Layer 12 of a small transformer language model trained on English Wikipedia (15 layers, counted from 0, width 96).
A neuron adds its activation times its output weights to the MLP's output. To switch it off is to set its activation to zero at one token and run the rest of the model.

Output weights of the MLP neurons that the questions are about. A number n stands for n times 0.0073.
n51: -17 -15 -34 17 -25 -5 -64 -37 -5 -11 44 -23 -7 3 6 -24 5 -32 5 -26 -4 2 -18 64 21 -5 20 7 32 -12 24 -4 13 12 -9 24 22 0 -34 -33 34 -6 -9 21 -33 -16 29 -10 -29 4 5 -42 18 -2 22 -29 15 -10 16 -7 23 -10 1 14 -39 -12 14 -26 -43 -16 -7 -14 -7 -9 30 -22 -8 23 -58 33 -17 -3 -18 -20 -4 -12 14 28 14 38 30 22 28 1 8 4
n62: 5 5 -10 -9 14 6 87 18 32 -15 3 0 6 6 -6 -19 12 -4 -15 -32 -12 29 -32 -9 20 -10 -20 -27 24 44 19 22 13 49 12 41 26 -25 -8 -9 -26 -8 -14 28 25 79 -6 19 22 14 -38 5 -6 11 8 21 -25 -10 -22 -2 34 22 14 -16 -2 24 -39 -21 -7 12 12 10 1 25 33 -3 23 12 29 17 -26 -11 -16 15 1 -20 53 46 32 -3 -1 24 -5 24 16 -28
n82: 43 -14 6 36 -11 25 16 -26 14 -20 -13 -11 6 24 18 -24 22 32 -29 -1 11 -28 24 50 18 -5 2 53 -20 1 1 -39 -1 -19 -22 0 16 6 28 29 -10 7 -30 -4 -5 28 36 -14 29 9 -10 -31 4 -1 56 7 -3 0 1 -15 -10 13 -70 27 -7 34 -17 0 1 23 8 -10 25 -32 -3 30 -9 -25 2 9 -6 3 -5 -20 -9 1 -30 -21 -15 -23 14 -7 36 -8 -7 -3
n84: 7 60 -4 -29 -16 12 14 -6 16 6 17 41 -71 8 -23 -18 -5 33 41 28 -10 -13 51 10 -4 1 2 -57 -6 16 14 -38 0 15 11 24 -26 10 32 24 32 57 -8 4 -13 30 -33 -14 42 -40 -25 29 -8 -9 -20 -13 7 16 -1 -13 -16 18 17 20 3 -29 -10 -7 30 -16 7 -52 19 -12 -18 -18 40 -34 41 22 -34 -32 -3 1 -10 -18 26 0 6 9 17 -9 18 15 -1 1
n107: -16 2 13 9 28 10 6 65 -6 -11 -60 47 15 46 12 37 11 -32 -19 -61 -3 -3 -7 2 -13 -2 -25 46 -27 -44 -9 14 12 -3 -27 -26 30 1 33 -53 2 12 -7 1 -21 -6 8 -25 4 4 49 -14 -29 6 28 6 -16 33 23 7 6 -38 -31 95 -35 20 -2 11 63 21 18 20 39 15 6 18 24 -17 -12 27 17 35 -17 -33 -9 -49 36 3 -40 16 -7 -23 -27 -23 -7 16
n123: -8 24 -26 -30 -8 -19 16 26 1 -28 0 -26 29 30 -4 0 72 -49 -7 -16 23 -13 6 -11 -24 -10 -34 -41 23 11 -6 2 11 29 18 -1 6 10 -3 -23 33 -2 12 15 25 1 21 7 -17 -21 -24 -10 10 -61 36 -21 14 11 -36 -8 -19 42 -38 -5 -3 -23 2 -2 26 31 15 43 23 19 -19 -21 16 -4 -9 -24 18 35 16 -7 1 13 5 -49 -39 -22 -4 29 15 46 13 11
n135: 7 36 -13 0 13 -45 25 -1 22 -4 -17 39 13 -4 48 31 14 -42 10 21 -33 -30 -1 -9 16 22 -13 -47 7 13 -5 25 21 -15 7 20 -18 29 -63 39 -32 -9 14 -7 -2 83 17 7 -23 42 -21 -24 -5 -26 -7 -18 -20 48 -45 3 -15 -38 -18 5 -3 -29 -50 -22 -8 22 7 33 -29 49 -12 13 0 -27 -10 4 -7 -6 -59 -3 -21 -46 -13 -14 32 -7 2 -4 -31 9 0 -1
n160: -12 4 -10 15 -6 31 3 6 59 -25 54 2 -9 -23 -16 -7 -30 -12 42 22 25 35 -4 14 4 10 -2 10 28 -8 13 -1 -8 -1 4 -31 19 -20 31 8 -16 28 7 24 -23 -12 8 9 9 26 -49 10 15 3 3 34 16 15 -23 36 2 -6 -4 5 2 14 -17 -2 -5 11 59 12 -42 -41 22 13 12 9 -1 4 3 34 55 44 26 44 -17 29 -1 -37 -4 40 -32 -35 50 -13
n175: 10 47 6 -31 -27 -16 -12 8 12 -19 -49 10 -5 -10 25 39 -4 32 -5 23 25 -16 -6 -19 21 -5 5 -55 -34 -17 -7 -5 -17 -9 -12 2 -25 -22 23 26 -26 32 -9 -4 19 32 -3 11 39 -31 15 44 27 -41 1 -17 -20 15 -16 -24 -9 -9 -26 -15 18 25 -30 25 -20 35 -18 3 -15 -47 -9 37 1 10 -1 -83 -27 -44 13 0 -45 13 -16 -8 14 -18 -21 -17 12 8 -16 1
n176: 6 -31 -44 -36 -75 56 17 4 -10 -55 -5 -4 -12 37 5 33 -12 -55 -48 0 -2 -16 5 17 -19 -14 -39 -9 -30 -2 -5 35 25 -1 18 -34 74 -2 43 9 -5 16 -55 17 -17 -11 -20 -18 35 -44 -6 22 -39 -9 -27 -23 -28 11 -7 50 -16 8 -12 15 -23 46 7 -13 15 26 25 16 -8 -22 -12 48 -19 2 -22 0 40 -15 29 3 -4 11 22 -17 3 5 16 -5 -7 2 35 22
n227: 3 12 1 -1 27 21 -7 23 3 -43 -15 63 -27 -13 -22 -2 52 -6 -22 93 -19 -4 -17 -10 8 -29 -4 40 -28 29 -10 5 -7 15 28 18 44 5 -2 33 8 -13 9 7 1 17 -14 -24 -38 46 -15 -1 -30 -11 -7 50 7 20 9 -41 0 -8 10 -38 -8 -35 -2 -13 -11 -57 15 -30 -48 -19 -20 17 -18 8 7 14 -34 -4 -45 6 -32 8 42 0 1 1 34 -18 -22 -24 -8 16
n229: 0 -20 10 37 -9 4 -32 -13 -1 5 -20 0 -13 4 -28 3 -22 14 16 8 10 5 -22 -20 -17 -1 19 -61 -38 -21 30 -15 6 -10 22 6 16 21 10 16 2 20 25 -5 9 86 4 12 -5 -90 -6 16 -20 -17 3 -1 -19 -11 14 -6 -1 -19 -12 7 24 11 -11 -15 -15 -17 -59 19 -9 -43 -18 23 -17 -32 3 4 -17 -18 12 -36 45 13 -10 12 30 14 -3 -9 -18 33 -9 8
n239: -19 4 -7 -28 24 -4 -4 -66 14 10 14 -38 -17 13 -4 17 2 -24 4 -22 36 3 13 13 3 11 -39 -6 -4 -45 -8 13 15 4 71 -20 10 0 -23 9 16 -2 25 -42 -33 -5 -5 28 -39 -55 -28 20 11 16 -3 -38 -9 44 -30 9 -16 14 14 -3 -12 -21 -40 -60 -16 13 -6 -7 -14 -4 -7 -1 18 25 -38 14 -29 -10 -9 -19 8 -23 -46 -15 -13 11 -11 5 -27 -7 -7 19
n251: -27 5 0 -22 -30 -16 1 -3 -52 -6 -45 -20 -16 18 -43 6 35 18 11 -5 -30 20 -8 27 3 37 -17 -30 -29 39 -13 43 -31 -18 43 -21 -10 -26 -1 13 11 -8 14 17 -36 69 -7 2 20 22 -4 -18 -1 11 -26 16 23 8 -20 28 9 -63 32 27 -69 -8 -17 14 25 -26 -4 -10 11 59 4 -27 30 -11 21 1 33 -39 -4 -34 -8 -4 -23 -18 -32 13 18 -40 14 -1 -28 -13
n334: -31 -13 -3 -2 21 -8 67 -11 12 12 -7 -3 -24 -14 -3 -25 7 -33 -10 43 -30 -23 5 10 -4 9 12 18 3 35 1 -33 7 25 -5 1 12 27 18 -11 -7 -6 28 39 35 62 13 73 11 26 18 -37 -37 14 -31 -52 -2 5 -19 -20 -4 -14 -24 9 15 -3 -29 8 14 75 -21 -11 -9 -23 20 -18 12 33 6 -2 -1 23 -34 -8 -17 -13 -4 -22 30 -13 -38 -3 36 -13 -1 11
n361: -18 18 20 21 8 -47 6 -13 52 -40 -25 -45 10 -10 -5 -11 -23 -10 -20 3 51 -21 3 -16 -18 -14 -24 7 -6 -4 -17 -28 4 27 8 13 27 -2 -7 -17 16 12 -38 20 12 0 -4 -22 -5 -23 15 -1 -29 -11 19 -12 22 -2 -10 -2 -36 -32 -52 12 -6 -5 -6 -39 -17 40 -29 4 22 -16 32 -43 -4 16 -12 45 -40 -43 11 9 24 50 -47 -31 14 -14 -43 -41 41 -39 10 23

Each question names a token from some text and the token that comes next. It shows the activations a of the neurons there, in the order above. A number n stands for n times 1.7.

Then comes g, the gradient of the next token's log-probability with respect to the MLP's output, scaled to length 1. A neuron's effect is roughly proportional to its activation times (output weights . g). A number n stands for n times 0.0037.

"mu", then " |"
a: 0 0 0 41 0 0 0 0 0 0 0 0 0 0 0 0
g: -1 33 -10 -43 24 -15 62 -16 23 1 -7 22 -42 13 -48 -3 7 -16 -7 -3 2 -12 3 -9 30 18 -24 -13 -10 -41 40 -14 26 27 25 -43 -19 52 -27 7 -32 14 -18 30 22 22 -19 -39 12 -94 -11 64 4 -53 -46 6 27 19 -18 17 -19 8 -7 6 56 29 18 1 -14 3 25 41 44 -32 6 48 21 13 -5 2 9 32 -4 6 27 15 -12 35 28 -8 6 -21 24 6 48 3
Which neuron, switched off, lowers the next token's probability most? n84

" close", then "st"
a: 1 6 0 0 0 0 0 4 0 0 0 0 0 0 4 0
g: -25 -16 16 -4 -4 15 -35 20 -38 -9 16 -18 -68 1 -14 7 7 -12 -44 14 -4 13 -46 -9 -20 39 -30 3 -11 27 -1 80 37 -27 41 35 28 -2 24 -25 6 -65 18 -2 28 -5 7 -15 6 28 -3 -24 18 -37 -4 12 -67 31 -8 14 51 -4 25 13 -31 10 -8 -7 20 8 13 7 -23 33 21 -5 20 -21 -4 8 -24 -11 27 -14 33 -65 -18 -7 45 -4 -33 34 -61 27 42 18
Which neuron, switched off, lowers the next token's probability most? n62

"2", then " men"
a: 0 0 13 0 0 6 0 0 0 0 0 0 0 0 1 0
g: -31 -7 -43 -10 -36 20 47 34 3 60 12 -10 -50 7 1 -21 -34 40 -7 -8 5 7 -40 39 -4 2 -16 28 18 34 -15 -6 26 -17 1 57 -30 -2 -8 23 -33 -24 -59 -9 33 65 -26 -18 33 23 -29 -4 40 14 8 37 -11 47 -35 -13 9 -5 -5 -30 -63 -9 -11 -10 12 -21 -50 16 49 -1 -8 10 -51 -33 21 -39 21 -18 -1 23 -26 12 21 -43 22 1 -2 -15 10 1 0 28
Which neuron, switched off, lowers the next token's probability most? n82

" and", then " Tra"
a: 1 0 0 0 0 0 24 0 5 0 0 0 0 0 0 4
g: -3 -3 26 -10 -24 -16 -10 -29 -12 -5 7 -18 2 -11 23 56 -9 14 -5 -12 -4 -27 -21 -46 34 25 4 45 25 17 -5 -41 15 40 29 0 -9 -40 -62 46 24 -42 13 -22 59 1 -37 43 -7 -9 -7 -9 -31 -36 38 -53 -20 -40 -4 -25 -26 12 29 -27 -18 -18 -13 -69 -31 39 -16 6 -10 37 26 -25 -13 16 -28 -16 -30 2 -61 40 3 21 -37 -9 -1 0 34 12 -44 -2 1 4
Which two neurons, each switched off alone, lower its probability most, in order? n135, n361

"s", then "."
a: 0 1 0 0 0 0 0 0 0 0 0 0 18 0 1 0
g: 43 14 4 -9 21 -4 14 13 -50 -7 53 -3 13 1 -23 7 56 -16 -21 20 -47 -20 5 -49 -11 60 -67 9 -1 13 -11 3 -23 -72 27 28 -20 -18 12 32 17 21 -29 2 -30 -22 24 -24 0 -6 -15 -6 -7 -24 -37 4 22 56 14 21 -1 -37 -29 -16 19 32 -6 22 -21 66 -10 -26 19 -39 13 -5 -4 -16 1 -11 -49 11 10 15 7 -36 -57 33 -20 -28 15 -24 27 15 23 48
Which neuron, switched off, lowers the next token's probability most? n239

" Front", then "ier"
a: 0 0 0 9 0 0 0 0 0 0 0 0 0 0 0 0
g: 16 17 4 44 53 23 -33 8 22 26 -5 -5 36 -23 -15 23 -12 43 11 -36 -12 34 6 19 -68 -13 30 0 7 -32 1 -24 -32 2 14 54 20 -3 15 -46 -16 -21 14 18 7 -35 7 16 34 71 -15 -45 27 40 -1 20 -66 15 35 19 -52 -10 5 -29 -23 -10 2 -30 -27 38 48 16 6 10 -7 -3 13 10 -25 -12 -23 -25 25 10 -3 -4 24 -38 -1 62 32 -25 23 15 -15 -36
Which neuron, switched off, raises the next token's probability most? n84

" bodies", then " of"
a: 0 48 3 0 0 0 0 0 0 0 0 3 24 0 8 0
g: 46 11 -9 13 17 28 -34 -5 47 -4 -28 -4 14 6 47 -42 -62 33 22 -46 9 49 -48 26 26 -35 16 19 2 -15 7 2 21 22 29 19 45 -44 14 -36 -1 2 9 18 59 15 -20 9 28 -21 -32 -30 37 14 0 19 -76 0 -43 3 -18 43 35 9 -13 -12 -14 -24 -20 -23 -15 24 -22 34 -4 35 17 -18 -27 50 15 -21 -42 -15 -26 1 25 31 1 -9 -2 27 -8 -27 -19 -20
Which two neurons, each switched off alone, lower its probability most, in order? n62, n239

" hydro", then "gen"
a: 20 0 1 0 0 0 0 15 0 0 0 0 0 0 0 0
g: 68 4 43 6 -37 -20 -50 -29 -15 -17 41 23 -8 16 -19 -13 -43 -13 -17 7 9 23 -12 30 -8 47 -2 41 -17 21 -5 54 -4 -13 14 -4 7 2 -2 7 -6 5 -12 -44 -50 0 18 -34 46 1 -24 54 -1 19 9 1 -14 10 13 54 -6 11 -7 -58 -7 -21 -59 -4 -13 1 -47 23 13 -38 -27 10 4 46 -20 30 4 40 33 16 -38 15 -15 -36 -11 -32 -4 33 8 32 59 29
Which neuron, switched off, lowers the next token's probability most? n160

" National", then " Congress"
a: 0 0 0 0 6 0 0 0 0 0 0 0 0 0 0 2
g: 19 -25 -3 24 21 10 -33 -15 -22 -20 -15 36 27 -12 43 -36 -4 2 -20 -34 -8 56 29 13 44 -26 -37 14 21 24 37 0 66 25 -27 16 -9 -38 22 -6 0 -6 -17 59 -36 -11 2 -4 23 24 13 84 10 36 -35 12 4 7 -24 -20 13 -3 -39 39 -6 -3 -34 6 14 -43 -4 36 -25 -7 35 54 -3 -26 69 35 -16 30 19 0 -34 19 0 14 20 0 8 -41 6 26 10 -3
Which neuron, switched off, lowers the next token's probability most? n107

" |", then " Ram"
a: 0 0 0 0 0 8 16 0 0 0 0 4 1 0 0 0
g: -5 -31 -75 -15 18 -2 -32 18 4 22 -8 8 -13 -50 -6 49 35 -17 12 -72 28 -8 23 -13 23 12 4 20 3 33 -15 -16 -1 -34 -1 -22 21 5 -26 21 15 -42 29 -23 -23 20 10 21 -31 0 -24 31 23 7 -12 -27 -45 55 12 15 30 -5 -12 12 -20 23 -16 -65 -26 -42 14 -11 51 -34 10 31 -23 -10 49 -65 -11 -20 -34 -1 -16 1 20 34 -20 12 19 -28 -47 24 -19 -1
Which neuron, switched off, lowers the next token's probability most? n135

"9", then "9"
a: 0 0 0 0 0 0 0 0 0 36 0 0 0 0 0 0
g: 29 21 3 -8 -64 83 -13 -7 18 -14 20 -47 -30 34 11 24 -44 15 -4 13 7 5 -25 10 -10 33 2 30 -27 2 30 14 45 -22 -46 4 28 -37 26 -6 -36 11 32 -33 -50 -4 1 3 29 23 -8 -1 -56 -10 32 -23 -47 -22 39 38 -13 28 -22 29 18 -21 -19 42 20 -1 -4 -14 3 -1 -34 3 -3 -16 32 11 19 -29 27 -4 2 -32 40 -36 -23 17 54 -41 -13 32 -11 31
Which neuron, switched off, lowers the next token's probability most? n176

" ", then "n"
a: 0 0 0 0 0 5 0 0 0 0 0 1 0 1 0 0
g: -25 -42 8 -16 -4 32 -13 33 -47 -7 38 -55 11 0 -60 10 -4 4 24 -12 22 -16 -26 26 28 -3 -14 2 -24 2 -8 -9 -1 -29 46 32 16 24 -4 19 -12 24 -34 -34 -15 14 49 36 -30 9 -18 -15 -14 -53 -26 -25 53 -45 15 -22 -20 25 -36 5 17 10 52 -3 -36 -32 -39 12 -54 28 -45 -49 -12 -4 10 3 10 10 21 -26 30 -15 15 -16 -29 17 -17 31 71 -6 -3 -30
Which neuron, switched off, lowers the next token's probability most? n123

" killed", then " during"
a: 0 0 5 0 0 0 0 4 28 0 0 0 1 0 2 0
g: 15 -33 5 7 -21 2 23 -34 40 20 23 31 43 -9 29 29 -52 36 -14 24 6 15 1 -13 9 -64 46 -6 -30 52 34 7 -2 36 -32 -3 -14 -7 -33 -75 0 -38 -6 -21 -1 2 -9 30 -6 3 -5 -26 -2 0 59 15 17 42 -34 -16 -14 1 -7 -12 52 11 -37 32 10 -22 9 -19 17 -12 -36 17 -13 -1 40 -24 29 -15 52 -1 -51 -12 28 -45 -29 -19 60 15 -10 -15 2 -14
Which neuron, switched off, lowers the next token's probability most? n175

"ties", then ","
a: 0 5 12 0 0 0 0 0 0 0 0 0 18 0 17 0
g: -54 14 38 27 7 -1 10 -34 -63 -8 -19 -19 2 -2 4 0 38 14 22 -58 9 -6 44 42 26 7 20 -18 16 24 -31 32 38 19 19 19 -6 18 15 -33 -17 -1 6 33 -21 -26 2 -3 -11 29 -17 31 15 -8 -66 -27 -64 -3 -6 8 -15 -12 0 -2 32 -10 -5 12 22 -10 40 -13 -24 18 28 38 -6 22 19 7 -41 -4 15 22 68 3 25 -6 9 -54 -33 -52 5 -18 15 79
Which neuron, switched off, lowers the next token's probability most? n239

" |", then " "
a: 0 0 0 0 0 3 4 0 1 0 0 17 0 0 0 0
g: 22 -27 3 -21 16 17 8 -44 -3 -26 15 -34 -6 11 7 -70 -10 43 -10 38 -50 5 -36 4 -44 3 24 -17 31 -2 41 -30 16 34 -49 13 13 27 27 3 -34 12 -18 44 -13 -3 55 -66 32 11 4 13 22 -20 -2 -25 17 -22 9 6 -16 12 29 -19 5 -1 21 63 7 -1 -9 -1 -29 11 -15 1 28 -28 -61 -24 33 28 59 16 39 23 -48 1 -19 10 -9 -12 28 -27 -41 -22
Which neuron, switched off, raises the next token's probability most? n135

" value", then "s"
a: 0 23 5 0 0 1 0 13 0 0 0 0 3 0 32 0
g: -47 8 -19 -20 9 22 -16 -5 -61 -3 31 -8 -8 12 -35 -21 -30 -4 14 19 -13 16 -8 -27 17 27 26 -6 24 -9 -20 17 39 -4 11 4 1 -11 13 -20 -20 39 33 7 51 -23 33 33 29 -3 34 -35 -65 10 8 10 -61 28 -71 -4 -28 20 4 50 -77 -29 -40 -10 -29 3 22 -1 -30 1 39 -50 -6 2 1 -16 -2 -49 35 12 -18 10 -36 -23 -2 37 4 5 -12 -37 -34 -7
Which neuron, switched off, lowers the next token's probability most? n334

"6", then "5"
a: 0 1 0 0 0 45 0 0 0 0 0 0 0 0 0 0
g: -20 -32 3 20 35 -2 -62 3 -46 33 -23 -8 71 -16 -35 -56 -1 -10 -6 11 19 -37 15 -4 8 -20 12 -27 25 18 -42 -15 12 53 39 10 2 -21 2 -27 12 19 4 7 16 -20 46 -13 -21 -52 14 -9 -31 -23 -24 23 27 37 3 -7 -55 -1 26 -5 -28 -23 27 15 23 -32 -1 -34 15 -23 -24 -13 5 -5 -68 -29 -39 11 37 10 -21 6 10 -9 62 19 -23 45 -31 37 9 7
Which neuron, switched off, lowers the next token's probability most? n123

" transition", then "ing"
a: 4 0 1 0 0 0 0 32 0 0 0 0 3 0 8 0
g: -16 -42 17 -7 23 18 -23 4 59 39 -12 -24 31 20 18 32 18 23 24 9 58 -6 37 -26 -17 15 -3 -6 0 -11 -11 18 -6 31 11 -3 15 -26 -26 -27 -50 28 32 -85 4 7 23 -10 30 33 -7 -14 -2 -42 -5 -25 -13 -25 38 31 -17 -44 -20 -16 -17 31 -2 20 43 52 -8 14 -14 29 -4 0 -14 -22 -21 19 3 2 -27 61 -11 -46 -5 -47 37 34 13 -3 54 -37 33 13
Which neuron, switched off, raises the next token's probability most? n160

"sh", then " Chan"
a: 0 2 0 0 1 0 0 4 0 0 0 0 0 0 3 22
g: 6 -41 -41 -3 -3 -33 12 -43 -10 62 36 -30 8 -5 17 26 1 7 12 18 29 0 -4 20 62 17 4 42 9 24 -41 -51 2 5 -21 -25 -6 42 -4 58 14 -17 10 -45 -12 54 18 35 -46 -53 -2 49 -16 -17 -3 -32 -22 29 -26 43 -8 6 -38 31 3 -8 8 -12 -7 -41 -8 -9 19 -37 35 -19 -22 36 -14 -11 22 34 -39 13 -28 -14 36 -2 30 2 -47 11 -25 26 -13 11
Which neuron, switched off, raises the next token's probability most? n361

" it", then " served"
a: 3 0 0 1 0 3 0 0 0 0 0 0 0 0 0 0
g: 45 15 14 21 7 -23 -31 -26 2 -5 39 11 3 -35 -6 -20 -15 -6 -7 19 -3 -8 45 47 27 8 30 9 -8 -23 17 77 12 24 20 -28 -35 17 3 -82 -26 -12 54 1 4 5 -36 -9 -20 -12 10 -23 53 66 17 19 20 -10 9 8 45 -1 -20 19 6 -13 48 -34 -1 20 -24 -16 2 45 36 72 -30 17 41 -1 30 2 37 3 -37 -11 4 -17 -10 5 48 10 17 -14 -9 -4
Which neuron, switched off, lowers the next token's probability most? n51

"\n", then "Dur"
a: 4 0 0 0 0 0 0 1 0 0 0 0 0 0 0 0
g: -11 -10 33 12 -21 2 27 11 27 -2 -23 14 43 -16 32 19 -1 17 5 -12 46 -15 37 35 -37 -3 16 -6 48 9 8 2 17 12 27 -39 -34 -18 -29 -72 56 8 11 17 21 24 27 2 27 -7 -25 -30 6 -8 -16 -43 1 43 11 43 -13 -32 -59 20 0 25 31 11 -22 -18 -40 -34 -31 -29 13 -12 -37 39 24 2 9 -21 21 -71 12 -54 37 29 -12 -17 49 -26 29 -2 23 -4
Which neuron, switched off, lowers the next token's probability most? n51

" ", then "ca"
a: 0 0 2 0 0 0 0 0 0 0 0 0 0 4 0 0
g: -8 -34 29 9 32 0 7 -51 43 14 -19 -1 -46 -71 -23 41 3 -5 -16 -5 -13 -7 -4 -9 26 -17 -25 -21 -21 71 -32 9 6 -36 -17 5 4 8 -29 -3 22 10 -31 -18 -17 3 5 -49 5 -21 -36 15 69 13 33 -39 -11 -25 22 8 23 33 10 -8 10 43 -14 24 -54 47 12 -51 34 -24 -9 22 14 31 -1 11 8 24 -4 53 1 -3 26 -38 14 -44 -17 -33 -7 -53 -16 -15
Which neuron, switched off, raises the next token's probability most? n251

" |", then "\n"
a: 0 0 0 0 0 0 0 9 18 0 3 26 0 0 0 0
g: 14 17 44 38 7 18 10 10 6 -12 15 -2 -12 -3 -24 24 0 -18 17 -33 9 -14 4 -42 -15 -25 23 17 -45 -4 12 7 -34 -15 19 3 28 -43 28 -69 29 19 -41 7 26 -22 19 21 -32 -8 -36 -2 -21 -16 -11 -7 -19 -1 -1 -46 -14 -33 -13 14 50 46 8 3 -6 -27 5 -71 40 -36 8 45 -3 3 72 68 34 26 -12 -22 -18 -23 23 -8 7 13 28 -32 10 33 18 66
Which neuron, switched off, raises the next token's probability most? n175

" \"", then "C"
a: 22 0 0 0 0 2 0 0 0 5 0 0 6 64 0 0
g: 29 -3 21 26 32 -14 -20 -16 9 -31 -21 -22 16 34 22 -4 22 56 39 11 48 31 0 -2 9 24 -7 13 -9 -23 27 -15 11 44 -1 -33 -61 -3 29 25 -24 12 28 -52 -15 4 -13 -11 16 -47 27 -27 -17 -8 30 -35 13 -5 60 8 37 20 3 34 31 50 20 -12 36 48 -7 3 4 -1 -42 -1 16 0 28 47 -5 5 -23 17 -24 77 -34 10 -48 13 -22 1 29 42 31 -14
Which neuron, switched off, raises the next token's probability most? n251

".", then " Cullen"
a: 0 0 0 4 0 0 0 0 0 0 0 0 0 0 0 0
g: 12 37 -43 -1 -7 -10 -7 61 18 67 -36 -13 34 3 -39 -18 -48 24 33 14 7 -10 -31 -42 13 -37 -38 26 31 -25 -15 8 22 -68 6 0 17 -12 -14 13 -19 -19 -12 -9 4 -29 7 31 2 -2 -6 -4 33 -17 -16 29 -47 6 27 4 -29 2 -4 -1 33 3 10 -19 28 75 -54 38 13 29 -31 15 -1 38 -22 -56 0 39 3 -18 -15 18 14 -2 -1 10 17 -16 5 -46 -7 61
Which neuron, switched off, raises the next token's probability most? n84

"9", then "→"
a: 0 0 0 0 0 23 0 0 0 0 0 2 1 0 0 0
g: 6 40 28 -14 5 37 -8 4 -28 -17 -3 -32 -7 10 28 19 -59 42 -4 36 -21 -3 -13 -2 -19 41 47 52 15 -10 45 -3 19 26 10 24 -9 -24 9 17 29 9 15 19 -44 12 -3 -9 -8 56 -16 -16 15 33 53 -29 -33 -37 -11 -23 10 -41 11 38 -9 -46 -35 -15 -8 -62 46 0 -2 -3 -36 6 23 -24 -27 61 41 -46 24 -31 -24 -15 13 -23 3 3 28 -53 -10 -12 -4 11
Which neuron, switched off, raises the next token's probability most? n123

"ve", then "length"
a: 0 1 2 0 0 0 0 0 0 0 0 0 0 0 11 4
g: 33 -20 39 3 -33 10 -38 -15 35 -38 -3 -3 -11 -14 10 -53 -4 -17 9 42 -25 29 -60 27 -47 48 4 -64 7 11 30 5 -1 19 21 2 60 -7 -9 17 39 -53 6 16 -8 -60 -6 -27 -21 -10 -16 1 41 9 12 2 -25 24 -13 -29 18 6 39 -10 2 41 -52 -4 1 7 18 25 -17 0 -31 -32 65 -13 12 44 -26 -11 2 -18 4 5 2 -24 -19 -39 44 22 -14 -26 -14 39
Which neuron, switched off, raises the next token's probability most? n334